Layer 7 of a small transformer language model trained on English Wikipedia (10 layers, counted from 0, width 128). Numbers have three digits each and are written without spaces.
In attention head 0, each number of a token's query is one row of weights dot the token's vector x. The head spreads its attention over the tokens so far by the softmax of query dot key.

Query weights of the head. A number n stands for (n - 500) times 0.00036.
q0: 464498488548771577480565425311529559485572311688533599571515643642508544483548275466516495516623242456374597403401203153763552569359602614701742428337578534430472523542461404419605458487687538552451793357514411534635563580287419362527523405521493349491385591605524384467603500535337541568571578449444753411603489472413595522338587403640389478579549483302442330451323484435571461666415
q1: 638578537473274454348615532333549430387583518583464401432520487463480585300528566172542596439628354562647612356548717400424612581328415433402287366438436672478511690364355474552479468527358444594457310622600415412324438601331495568526532387373415386484385343405250488607621278575660397548517440405516439657539401560433631643247536359726545354385476480737636434632476368456468539378372
q2: 615656320421515488464742375454650672488380343331315219677375439512566480588571346470446428489478598474536542646577495419716186414366595752574354413560535321591541339554568594431513445551469509426551506705609448473727672330609275363426421577368426430417492645423685478237678553503522589470641621621509587423363436280525492292511467295333537579463539640475388567639327432505504463417557
q3: 507614603566406550591581606485663561468407454374394355655333496635483533417440486514314557422267553446517452543524428562625370526644550524589518385507640602773406490666616619233512825642530573522630528444448587454465734491716517512474394747549574487255454735634418569588533377635617478293382638501332437511402430574564611412608349509348251478590525428439535687692464743552405594453753
q4: 493508424333656485498677303166658568648506377485607358516183473404519524533544439698466356797125511484505116343428504361608723365625576603713304375496501584482691439553549502547694550373776459543553430368540657431444432485491457473618391309505344441532593511751543318645415446587435455571484383602447453340467390381360690622441489479442451299645673551590435557292360651433398641490570
q5: 478465408581516435546455461547478525610616531487451599476532522510589416400521532375545407504586552575429597480461464458487668492513550532508495585447587540448419539319479488540346396376561467456450482418485481416483421491480473586616424494442542483621478418463389479541491522480437477540427543536550415515557530463479581502532576459629592503588540407494495443409581478481417515519553
q6: 705445602542520267415491715615304620277681469490622471371601448490349517431421547474662263447560527496370365493450475411512509523331547600431467603309586622453467607437500483518339602486557416852377433644454210420454641535490541587398742556461683367586359369275568562443565306365689687616489672361620586735620381347590677527460696421568492545370359370485600421507382421570491689707605
q7: 507470379491513488532508402490492561609660623428470611519533530527412527478384450355522576472444549606553515401528576540519651424554475598614491580574683461506524617417552446376400414503568594641527419517631446534527429519360437480594460455538526470611466512626546409546430494626480545552547563412476501562565615556564543501553555549538536514463506440545419464482506489526469678584484
q8: 200461617578488394616582506597520502353637543294441362542405574554420563446486450389612544613635506494647510503392407760604317512311507591650536716341543562406316530529516553550425311450296558368697491589581495317615525726477319369519605523647617637591441357485448555599475488549379585582379347380631429646486569451353418533623467456472675319463326552630454450734334397543482516453226
q9: 445402482451441675309388849642284499512457491708534485438453319434367500684288568547322392614373709584529493476578609387385570508498604424424576454624458765761744546710563403436302922484474487328340500404412572826690535361597517604431560734415452435511495328424849599484478517410331463439605506504460443434378557588692309733626528702480568338527673554713477405702571436601322254510400
q10: 404585448640486395583483587345512277178491129480495326514431450366522415575440312437462608591357684332573604743449607462478381655585562416504361371277524349649508378674791471520630642678427306510330547454424443493566692591621422431563519485403547804426480708317381530569732431728652639603662261334546444709355215561675635542621511555299497288665533486569409520496668503303490389368712
q11: 550457480652579500457306395545494367463602288573719420573426364498662462631431611549424495454529434441399419551420608379508596336473424543645500488491504344404487579364523406483489432659463523591644477385585508581433525506542698685713539449139544557482369519529494559577582349601616552539505584479499606396609365500419477519317668475540472589272585623401496400092554520364667467571622
q12: 410616680252517444489666307206741612685589513368377342340442686440574442406552641359327453538648633601683303385419486632529599407519524460684548647641385387662472439500336456475478505558629589455578660566551272553201652551357423525511440568553605535513574619609430629451617597514509480525433392643189423586592323490268580392515535538531416551461658533468429592606443580475533512503428
q13: 708523479713729477250737290472702578342502445708558780714618612588635613585391677328699344652725418450336449372419595470421780378605415719386473627374447519755278564200568535748740295351745351491591289712502491558620559419455602576355417492554550408445621359378291549264316399768333438326395526426620595503525501554468329281383350537434457543613487627360381474586613631375715550520333
q14: 360583585333506579698443544478565423529683476467440434401642539502354607491515583626285370533496519576526535475575588356528588438509547494401538504413410566401598680507517467299680417489636546625606448237358528648515431350344511526592493432467617401411686468496506457595552491390584651543650577526444476453511572435587601590298575487630595687536505544480505466494546578326556527719508
q15: 593739642646561559601502263222403243668624496503534446600466309320482372413478578513385483461578491413355636309487428471457476456561494473491493221547394204400550428622507561503504377412553564402691387707508553287267571509580418583494491526513428609515596651483548485563448228538456552491303500616428300515481456517444689285486611491408451504572560509593657563553533615498463479683427
q16: 545447350748788460508438452575415507469290632646182826338487513694447514490492554497596429568679470345430475215378532234317485355207478608319516716348517335369546467524705473661213319587419550266484683316524367634611164748032572595601650546474661487748491181500444537373521454277481430716473475336567549314657491709524668406062376366757705367276365514451761487425580347427604397701393
q17: 421392539590599511498423495494438328656476618548617700473626463543570644633585593459618321604724363451420505458428526402457493543247503482380644561540486348295446622456575482785380243659609543478291560486559391518517360653155596300508394415564548504651434313571521463624611525314503513651467442454638360475753601570467301498302715482584640543409451361422671455384556437515643538672466
q18: 530506644482312575485557440575531569468339344541471320585412512395477332326377522395492629539463394624559676530253410319330574564351443484498469230399559528527253632600589582573346326474424723622440487612523509346459463655475474530334421461460484458409475654616361693726481468463602645386413608561593650405602563340408660344517557558409311554492518501720436449422506568585536535428434
q19: 481300387509470623578253621716380567606611473579516823591555572397643368565504618351726475375542531724535443521280371450443549524720438533616573465421310433418456648370518536295295652398378472498296602482508500583435348273630674480630455355249538383651388562536466367442477690424634616673446461397482540706608630442591531664713594621524596394341527526489651485337507640446535510572529
q20: 469264432556344416429421570564375558430670365478473610466567482427486508619606546388732508607667302550652577706583622545515570456415552428383437737411606353482459587504589271709513373586473504590386375679434361591447563541457421461478627427452427445608500418448409525413536694593600402663392551473737314700429538544597540385573473643625769629372456442434439423442525346495555632483521
q21: 539501538679491476520395409500446447480521427521542607525500533616474472577504480552493502706638427379393365395432485506519377386409393425463432497443474473429315510591474469585484264448443471341452401455519358431425414627385483466644345474588466551606557617574459503465397415543421550509463419432654437486599457677389515413442646460622531416486660460387504510502534530443553414399482
q22: 455456767294511560663457227387770442764255388372319561603507455497495602464539681435468237714264468345324421526473545530574529424533596671687408428574626534391621561365314723553510200532575643670531487568625513183345424402365362500540415525604457817537490794530412534356473664371474565562610425505172525435633348571610580596509611539591630564491641459561355481514408488435464405328341
q23: 332324451327444473463532469349474388438514515476610515359567412453432698639371556274451459631490467505595513473525377419418669471526570541566436576429514591515446604408273566531382329351611465464398540387374578413520281687357503498458508377502560433763465369435435580360402481595570539539476463413597275541517548486573450641371722597620823433561514607409611258352425381581512474518460
q24: 534382578651503690722358664536667466539647374416601632532647434522532455496535437444269548525680405564419376463423475497501535688397517390480509351439588399515492591325607361568355286547628333615435413464478428669455456571080581396504497332623700669646432528429479457664502471482476540663516396508625564282553384352485444547298441519572595456336524350479585430387548598337531315613529
q25: 531430447449514380538369639462368390492630443569420493463558497538503561518441349439532489426486402449432520499606625355367517455554490458618444502433350499410509550505431397549354423516623513577382445539499449460501465534522550536523582366490579471523476412384429562536543416523440424495592467500539445623515502519693500520489679490705471483474528499509500450442550413512599543613508
q26: 462377536473412593541537426414497608518341552432379618522500369332576528572457570455544551460515604417567400525650493608334647525423567591575484528531382529529454508527274450358436432599464343310446496479524725514575340637422580588474410575561580614546410566709560480392450368446306388535370581549555408587584486697309436546427522436568400523584413583345692565347508698476398598381514
q27: 555436391604561585557560407239304318459763651433574689554510675626478471595330487411477294693661426304460439611386532492480636606465520453612368559482570545523518499755488600490325449475812351377455668472400453387493230317486654755701543494451524575800741570456439524385618465505452421573329455383541532513517467454424495514372537557548600552442672695504598398268525563524588227523528
q28: 632453419689495470372484415606459389465384359607547528716510626557702478483536605447692732421580593430566649487389451424524390510494370586471445330514590435689432323438648445607446630630660538496443445386470384513570543616487585404560575640470406624505374465514292384504571458605547491533390563476472630676520299524472522350533429535391514322672651615476333483391691465503590647501487
q29: 373467562708522469507323446747278444604681621573525621344511444503441476331506562301514687513469457550434348469715770517164546424613571406577631712728484444481469446381475529492334388515394459602419512363736572652512206327426552439664540300781558453976389458740676457321369634243389460501714366547449593428638566642529392501252345422721379480662619736584398451513569417594590646409261
q30: 678679477444526334572564471630175462230113522508667271376624585712583441195516624761959570231367461607579702631559664711603704511532404374365326689652594541208183598126496322622466536386425570589699458320392634404559575531350430395106764490531391437505503327539397677590445554476470410366485840547483561847417477466560487563882152737790621748588275362917649610628402537416636393372490
q31: 673537657593654182407459599470502388627574465452626404550562643578476443423498262485364440262571221534596474542349599560519397460481508694697248366323551531463741525432397560300462548432570361634627399598397500601446761482471494585400574394599515390450559644385527467591578434632485493550549399501420574655350265496457486541369354506621581621511529571378529544503518614383613434429413

Each question shows a short text with each token's key, already scaled and adjusted for position as the last token sees it. A number n stands for (n - 500) times 0.011.

Then comes the last token's vector x. A number n stands for (n - 500) times 0.014.

0 " M": 511481541523496477491323452484504399539492468579521524486478471526523475451211401498452475497493
1 "or": 496468527553495432466440478495504401529479411557552494499485422513522501451288434501476456482529
2 "oc": 478472538572503439455401464486513446530465426532517456484473453508516476438313424517491467491509
3 "c": 478488542547509431461421461493530441527460424592477447524491467501531458462319442511476456499473
4 "o": 502499513557508440471379476484532416547464429590460453499493470500526464457283432537479449498500
5 ".": 509502493522506439487319457485498408559491485609491467523509477532507472443192407525474494513496
x: 449646585327554502344643316629463598511423701387525573669488533524430311509492604619320308657336566588602414512455486466363402456549414488453611639633482680572581500372511426467623476557400611377605539645565518400493491379458471236551393567594389449580328623576471511383427582440474452487379540523456603435418520546539481485574392525526486423576405466379423585720483453537567477524437
Which token does the last token look at most? 0 " M"

0 " Al": 512476522544498458491334474485508416547474422560529527491478454522522473438237408512465475492506
1 "g": 499467514556497439457369458492522414521457439591539491491470452517523485479276434515480449492516
2 "ec": 479478531557499464449371480486529441543452411557521475489481460505521485460253437528468455502504
3 "ir": 480489517574510471457414473488500455539453416568476450490486451481511473444289442528477460483515
4 "as": 502500518543502463490387466487524438533446411574457452506503448504516480443260421538463455494504
5 " and": 511498512516505393502351450486513402549464478574486471534510419531516469425235435527475469504505
x: 375572437397587469361793363550506605414411626436584499586464489564541499469429492591256456652488619427503468520487487510513480479530402453409479586490440439625528300415560516499531546592502625218522373543372443435465651394367552429468413558403327644330378525532524419509427627610561547410526508470517501460207464406415433428604569454389507702393432507418453596576473350509538439582492
Which token does the last token look at most? 2 "ec"

0 " qu": 510481524533495473500367469483491433527493483563522528496489465522517468465286453488490479491496
1 "ar": 497467523538503431475424463492502449518488453566539488499486454507524483466364450499508468486498
2 "ter": 490478514540500431501382465488515443547480452556510475496487450520533462461314460512507468497490
3 " m": 490490525528510468480408460484517425541494478558488456515494470498527458470286514493494483498503
4 "il": 502508520538513439465454468492495464546469445541466448514492451485528465457348476499507471488511
5 "es": 514506509508502447485429469489498417543477467561484465520505423506526468447309457519489463499511
x: 303428535528538524417725326624669323425547518389524445755318493583535401497415369489363513518299425525438571582488583598439430432647522521511414373650550567549477253429499452408712696520462545511587557473464651506392609445465426593514461630500365686418420571678513458594437511438467489370311696472549514463542566485503507418629622582279421453554433514507503357584482551506553478599553
Which two tokens does the last token look at most, in order? 4 "il", 3 " m"

0 "m": 509493510520501488489354467485495423537488474556514518488485500529513474464265417511478487507486
1 "o": 494479515535503458490412476489522428541467453558533504495488472508523481454320454522473469499522
2 "h": 486482511532502460483418468493518426535470446563513474497499458505515480460306480529463460502521
3 "ad": 490490515550508460469442464494507439525466438565485456490492452507522477455328476527479465498513
4 " C": 499507523549506445451411463491536448516473435555477454513492471497520489458342461520461467502517
5 "al": 516527512561515471468437472494521464511478429543484469511510458488520494471378452510463453490513
x: 601515481507457555629595315341544486334505581427512161467503532574719538527325482463367486424352487443499435656437576510487403554482514370515458468628706632538452447501542427404481543601457493414414615478434494512604874400699454550415412485596513525500454513424619568224442350545413609359464446445483488437461413556425611547648408430418481508510499551666481508557390480485440452228428
Which token does the last token look at most, and with what share of its attention? 4 " C", with about 60%

0 " ex": 510474524544498506504369465480487428580493470555525541483487441511535454452279467485501487497497
1 "ist": 495470509568499451483397446483511439587482471564530517500478477510530451461253485509519485498493
2 "ence": 489471509538497460488393440487519427556473470582514495493488445510538450469246478527503468513484
3 " was": 496485509529493404499326451485470371552502539535494495532502426540507460450217438522473494508507
4 " the": 500492515539508400515276468485489348566497494585502488502500489537525490448234439493490491504518
5 " d": 509523522557520424478408449491522409558501457581484452523498420509538462463340477470483457491523
x: 631473648511472433505655497493382618445492565528555229679445344593512400449483429692314423349417579471551447568377412473549548556414588451349640332472538530440363410276453601522567343445380566711454575511497478393521470417546537518462458610360411497501576641492452562434490705406488408452564570514458581621500445506383694519673557456310558618399455371598364527677464523447539438395539
Which token does the last token look at most, and with what share of its attention? 5 " d", with about 30%

0 " the": 502497510514498428518311471480485373551492491562503518494490486536521491464270420490493481506507
1 " p": 498467535527504454483379450486505426555494482551526496497482453520529472479332466477479466496517
2 "at": 481477528533504432466445458492501455555480417570515460505490470500541485475376489478524455492489
3 "ri": 481485516580505446484462485500479425538479442557473442520484459508528466476378516500501468491511
4 "ar": 500510533536507474470436479483508452528457427580467455500506464495526481470339479486532461489489
5 "ch": 511512520522506428468423469486516431537457446577482468508498484501528457476299456513507457499482
x: 528706518469466644437618410554541453381482424386429390624424430526412461517514566564344395558407557372380323568445446469503588420675625510527542554562400459575482346466486502475358733504476525632617481499457529582522478583401466435536482487489315582258497605576680519613529664569594628274554631691438611428466390530374458528756530540499563623536553501398444614624437496498494639481476
Which two tokens does the last token look at most, in order? 3 "ri", 4 "ar"

0 "ch": 521481509529509470489283432466512361575436410640533550475483488526547452437100356521488460511469
1 " M": 495452573534505456469315419474528368575465428629550500497472437496550453425127401494412451491504
2 "L": 473453536562506430467334425477489377562474395565511468490466440526541450402126344563426452509496
3 "A": 482474530578501450497333431480511376544471400571462441472471411501533482396064393592440430512499
4 " in": 508486528561506398513159466461480353600489464581468447536516434537524473418060378525488464510472
5 " his": 510492502559509319514180441465481293593480495654489458516514431523532486429098402487500473511514
x: 391628526317470431541645425509458384376542544520599393638597478513408375426594574700497500482231674535426461534290484419569547417451539475361521551438376689517296509355623362411656656439481585403372422625514464427456436399469436398523485428439391571489317611583450563544510614539640318601506509595491560349413543599401415384439702420309513583410379397399534492660486608498507369356453
Which token does the last token look at most? 4 " in"

0 " 200": 515480523551498491509203464469485405572478487606519534488482485534520505466082366497487480520459
1 "6": 501470522537500443501241449480494385578474486632527514495488477543535473453084391523503470522469
2 " to": 489473558510487376511240471472488342552482511564517507543505410561525477465112377500474469516478
3 " 201": 482479538585510441512200453480491417594483475596482449507506440536538526477110414489485481520485
4 "1": 494491515545512370522290458484504398562470473628466450513496440536543480481078431541515461531489
5 ",": 506491510524504381532220448483494388583495518611481466532510422558529468435069397512489500519505
x: 473491508352416574277589468546523437508424656498618560535512495634557337474485610600285283604495459528550529493328446462429423532353405580357575523489349661489529527240406520597676646556499592221442497488376357495477572487590469491424514597424379533433423565487378539508423577490552437467373575509385466411422472580470434474649731490368485539500383451346562453627425379448456466618519
Which token does the last token look at most? 0 " 200"

0 " s": 510479533531496490503312440481487379575499486586521530485488468532526462454198435482497492500488
1 "ac": 495463544545510394489370447492500410572466426577535499497482449527540486435284440498498457494495
2 "red": 492475537546503454500400450481512433563478450622517477495496421500550458446255454501508453507485
3 " pl": 483482517557505449489440453482502412563475449571468420526497439483520453463265475495472469495505
4 "ace": 499489502530504443472421446479508437551468484588461437495498430482536453455264427522507442511492
5 " in": 510500516535509360518315462477486400578482470566496458538519431517541473437244441518509478506490
x: 476538497582545519472557422402488514307494708547608559804369525534512365195594671556317523625599446573518565498415470446495400570502438510467548436601434529563340517480499398504665685578437622381561362582409324363464604422450516448572429588523388443496375742526470443609387515511479606374484560491461453421403468486395517363604569447268606650455467458408498667551442462552446317539446
Which token does the last token look at most, and with what share of its attention? 2 "red", with about 20%

0 "ister": 509492511538498469493317457475490397556475486562518539492486489531515455455194418526501479508482
1 " of": 500488545536502395542310458482504388559473462561513523498503429554535472438247431508492484514488
2 " E": 481472544558492424494399453486505402548477433547507469493481393508537485439312443515450457499557
3 "duc": 481488536552507433469338466485502415579462439575481452503496446493527481467249452502483449495494
4 "ation": 498488521553500443499398448485528405552460429565466451509500442508527460457264446545485446508508
5 " through": 511499514516501403526328450482504416575480484555492454540517413513532466436227448526486471510496
x: 382634487477705505392722317493443517418479757497616567700493462425416420393618592548488486613400446568585484691554521363544430629493478525426487487601359495506378492507545603560672703555539627311606352568458466393415490544392505384570417548576406526384469621479429514579357435540508481505493592435465586545343343402407580363650582394351534703471636470449507665627341459556438445483518
Which two tokens does the last token look at most, in order? 3 "duc", 4 "ation"

0 "ce": 509490509515498488506362469484495421541479480561514523489489485514518478468281435513495478507490
1 " in": 497487526525498453518349476481486429550492480546513516497500463521518482457292437508498486505487
2 " C": 490481532545501442481397460492520436535482444558510483491484463514529490467326445505478469501515
3 "e": 483492525550508462474404481495512443527474435562477462511492462503518486477362440514488463496510
4 "ut": 499498510544509443472437474489512429556470455529471460515493469491517479475321449508514459495493
5 "a": 512504509545508458493403484492518434523468444554485473501500473504508466455324450533484456500517
x: 473662398374525532413664370463534488468519541426521342637469448603404447513578458664227530564435542476610466620462553532525556442685481592485501526525485515600566534291394615265459638682526651401484588563507584610501611449480504502550539504549365581381505582507595375550493466484564423301522414355495583443444673409582502268737467529268419413490457626547369493567571544517429561384610
Which token does the last token look at most? 4 "ut"

0 " November": 512492533554488438519346460477508408539487468565520542497483460526516463477247412531492465506485
1 " 4": 498474518578491452526320463483527443530485479582530516511495442543503499469228437529459469516505
2 ",": 487479528561492404543348457487503399566497495587512502513504415536517499457226434520475488509505
3 " 200": 485485524571499451524311459487500444573491470574484461511500431529515516472203446509489479517490
4 "2": 497491505546508433509340461489501433547486467591473455512498461530527476482183444532505488521480
5 ".": 507504491519509410486328457490498416540488487620491473515506482539500474460188411528475506521489
x: 481531561216461470377549337619488593592562705321513582439558475581495375549455689578307308650415581620529468516440489565338448573481460493362666662629426665578512507430489598573538501514367679382427522512513498440526565444396413388562475551637364524469481483576422458355544624322425580464395557625357604429424480537442536418535375482506432404524417464413451591694500375612467533624424
Which two tokens does the last token look at most, in order? 2 ",", 3 " 200"

0 "es": 509498522511490476517309466478485385556481483577514528486498462531521476445193412520494481509499
1 " on": 498484544526492397518299469481485383573482489564513523502502441541525484435227435508506482507490
2 " November": 486472530551492408502340453479511388538495460575510493525491465531523469483239419506515465502494
3 " 4": 485477510585497433528321469485533448510488493597485459521510440546507515485246428500467477517509
4 ",": 498493514551503384539309465488495388563507512601480473525519418528516509466228432509487472505503
5 " 200": 515515513572505439520305453491498442565495466573481455527513428529518525489219440500488476516488
x: 479642428384499532461551297480396463317144758394536441445519524492558237440600508569613473546400446511544513586447378508488378592429378433387361632669340528506395536358529597563616563530414421582328538482471492601547383731515394481493514470519429709317639648631433430406448503629467494406340593524499544397466533589411501505502421418341561504528432513514512447635310558510380526351487
Which two tokens does the last token look at most, in order? 1 " on", 2 " November"

0 "ad": 512477504530501474495332449477509405544467444572520526486474483508523465448222414519491466501503
1 " to": 500489549511490393513307475474491375546489493556519530516500427547521475445223398498485483508495
2 " p": 484476544553507430484337434483505406577500483581510467509486451537534470467257451477496472497504
3 "ur": 485492519559516387470429480487477443566489460572472432507490414509548467455253451476553477494507
4 "s": 500499523531489382477388431495496414598477449598466461519491425529527442459295446490560485497484
5 "ue": 507501520520506387506336446488507401581479476588491462523497412516535447434250459522536466505483
x: 425463395473587453487684259499564401523498643613590496559406585561528648482526569785416486673487504600508556711500440515519521479375480589574489391455446518379413313317427412355505638567398603387720359593500540550585600406530529525533450565377274477346468393501395488688411536369619550540616493627423592473592483463312411383666482516354500513474613576444357557518247535490454443470615
Which token does the last token look at most, and with what share of its attention? 3 "ur", with about 70%

0 "ister": 508494509532499474494347464479492414547479488552515532493488491526513463462244431522501482506485
1 " of": 500490538530502412535341465485503406550478469551511519498502441545530476448288442507494486511490
2 " En": 482477536549497452508402461491502447551481431551510463500486421499531473461354458509479452494528
3 "er": 482488519565515467503383479490514444563471433555478456498491433496523507451340465501497462495499
4 "g": 499505524570507442457400444491523404522462428575472465505491482501518464476370500511520456489505
5 "y": 512508519553498443491399472489517431536460421572479466509497451501528480462307450534496453504518
x: 469500389488622520432586379437592315329534621531441459533306601606572482457518320764366372505430537497513465619562410577560511418710494657517519589563450558513488559465475583339324729510454453372623619643519506525408643374514523510496429408424397561210451655526694453488327669454581441468388437530598528451498500631434610402665478510385395499471376441353358541573390473554487496441498
Which token does the last token look at most? 3 "er"

0 " the": 503496514518498403525246461473480329569490488584504524492486482549528488452191393486491474509509
1 " p": 497456548537505438478337432482506400573492475568535494496475437527538462472274455469472454494523
2 "ri": 479464543571504404464395437492487416580495450590520457518473434510545458463340480488508456483547
3 "est": 486484520563506416483318455480517420562461479576490448490491430520528454456185448519529439504492
4 "s": 495495529521497427489333451476526389564470482592480458514498432529546450442178442504547473503492
5 " and": 507497513514507382495281444484497387569470521585487471541508415551533463420183451508492482508499
x: 332544662469551489413855358506495575401412546553566567591517544578441489461560525603317414602443528438483457487457457501549464483518419551422509604466403482574473367267629471451520543539546584270655386659418435459480521419411565455516498560392257598393346510612372412509445632567571543410576510491569511528403485465351488308676632423418418683444439414372440552624402453512650436575467
Which token does the last token look at most? 3 "est"

0 "uch": 508499512527494469515297476480481415556475481567514527487489494535516474453205407513495491509481
1 " a": 499482521533500403520306474479484390572481495593505507509496462525515486446246448500504476501510
2 " st": 485469531545496476472365464481511434559494486582509466503492438521531461472268469488498477495516
3 "r": 486491529549507455445397449487534439562500449579483440512481492515530449474326459481510477496506
4 "ate": 500505523521508463470413476483505444530474453567453442518494414498544481497332468485544436503476
5 "g": 507516509538506440448381464477517409543473490584485464522505448517534457476288511490544459502480
x: 393544770540409510459546492569628465553370545442544333532449577533435369354449612580425304573239595349465443643438519473419407312582626551611493383574537350516363394508443568525473698484500465588465433689634545522616574382559426429470480732420432531476319719564510626576497625532565491552511594562460536583564554481498555413551435501573651540429616454285419520602324471568482384539466
Which token does the last token look at most? 3 "r"

0 " A": 512478525536489463499283452483504393549488451588527532489475450523522494444239397514472474500508
1 "ss": 496474527557499458487348458484522390561485426548534507487481456515525453457221445513487457487505
2 "y": 479466520572488420496467451489519421557462394537515474488476420495529474455324457533489432502517
3 "r": 482488520558505422446414460486520415530451401585477455502491467500512472435257465532483459495523
4 "ia": 501498522546505447485416476488537436541446405575458446504498435489536472455270441543486436504518
5 ".": 509500493517503424483316455485499398556482475609491464523506478533503469435192395531469494513499
x: 521562560321508535335646374641438574481529737377541618684468515525426350507449590635262326706324564540583328437487529528367445492516434473483647636630435648617542505415464499517528534537355621318605462590553503405515501403446468291513439552576398482549382589551470448388449577416467473496383541583446595431394452523488450465588437508540465444559327554325382605707503396580536531576479
Which token does the last token look at most? 1 "ss"

0 "le": 514483500529499507499313459477503399561474450584526535484482464510521454434186421535482462511508
1 " an": 497472518539497388522291473470485366570474469602523509506492454501528465441230457504520464501519
2 "n": 485476506556511383425356493484501431601440442601519456512477468503508466463213495492518461491520
3 "oun": 482483510554499370470368483478507393564469437629478451518490415502523473454227446508524468491490
4 "ced": 499486522516502362468300446483465434589486490605492464535504431524534455431191442528525484514482
5 " that": 501491496506503338496263430487475416573501528580494485530501455561535451426167430492510497510497
x: 571512580403489561408619436603660559458474535500454546456498551485494517469603587692385380529490515559567558492533470519562403511350500478467443455432462607487543359419517283556541512611481606253655285537563456482570469593484543540414548669565255552405399612553413547492604587588596558567547658476293575469428474575456461230625617388414465374516263508387555537587379328384391529563456
Which token does the last token look at most? 2 "n"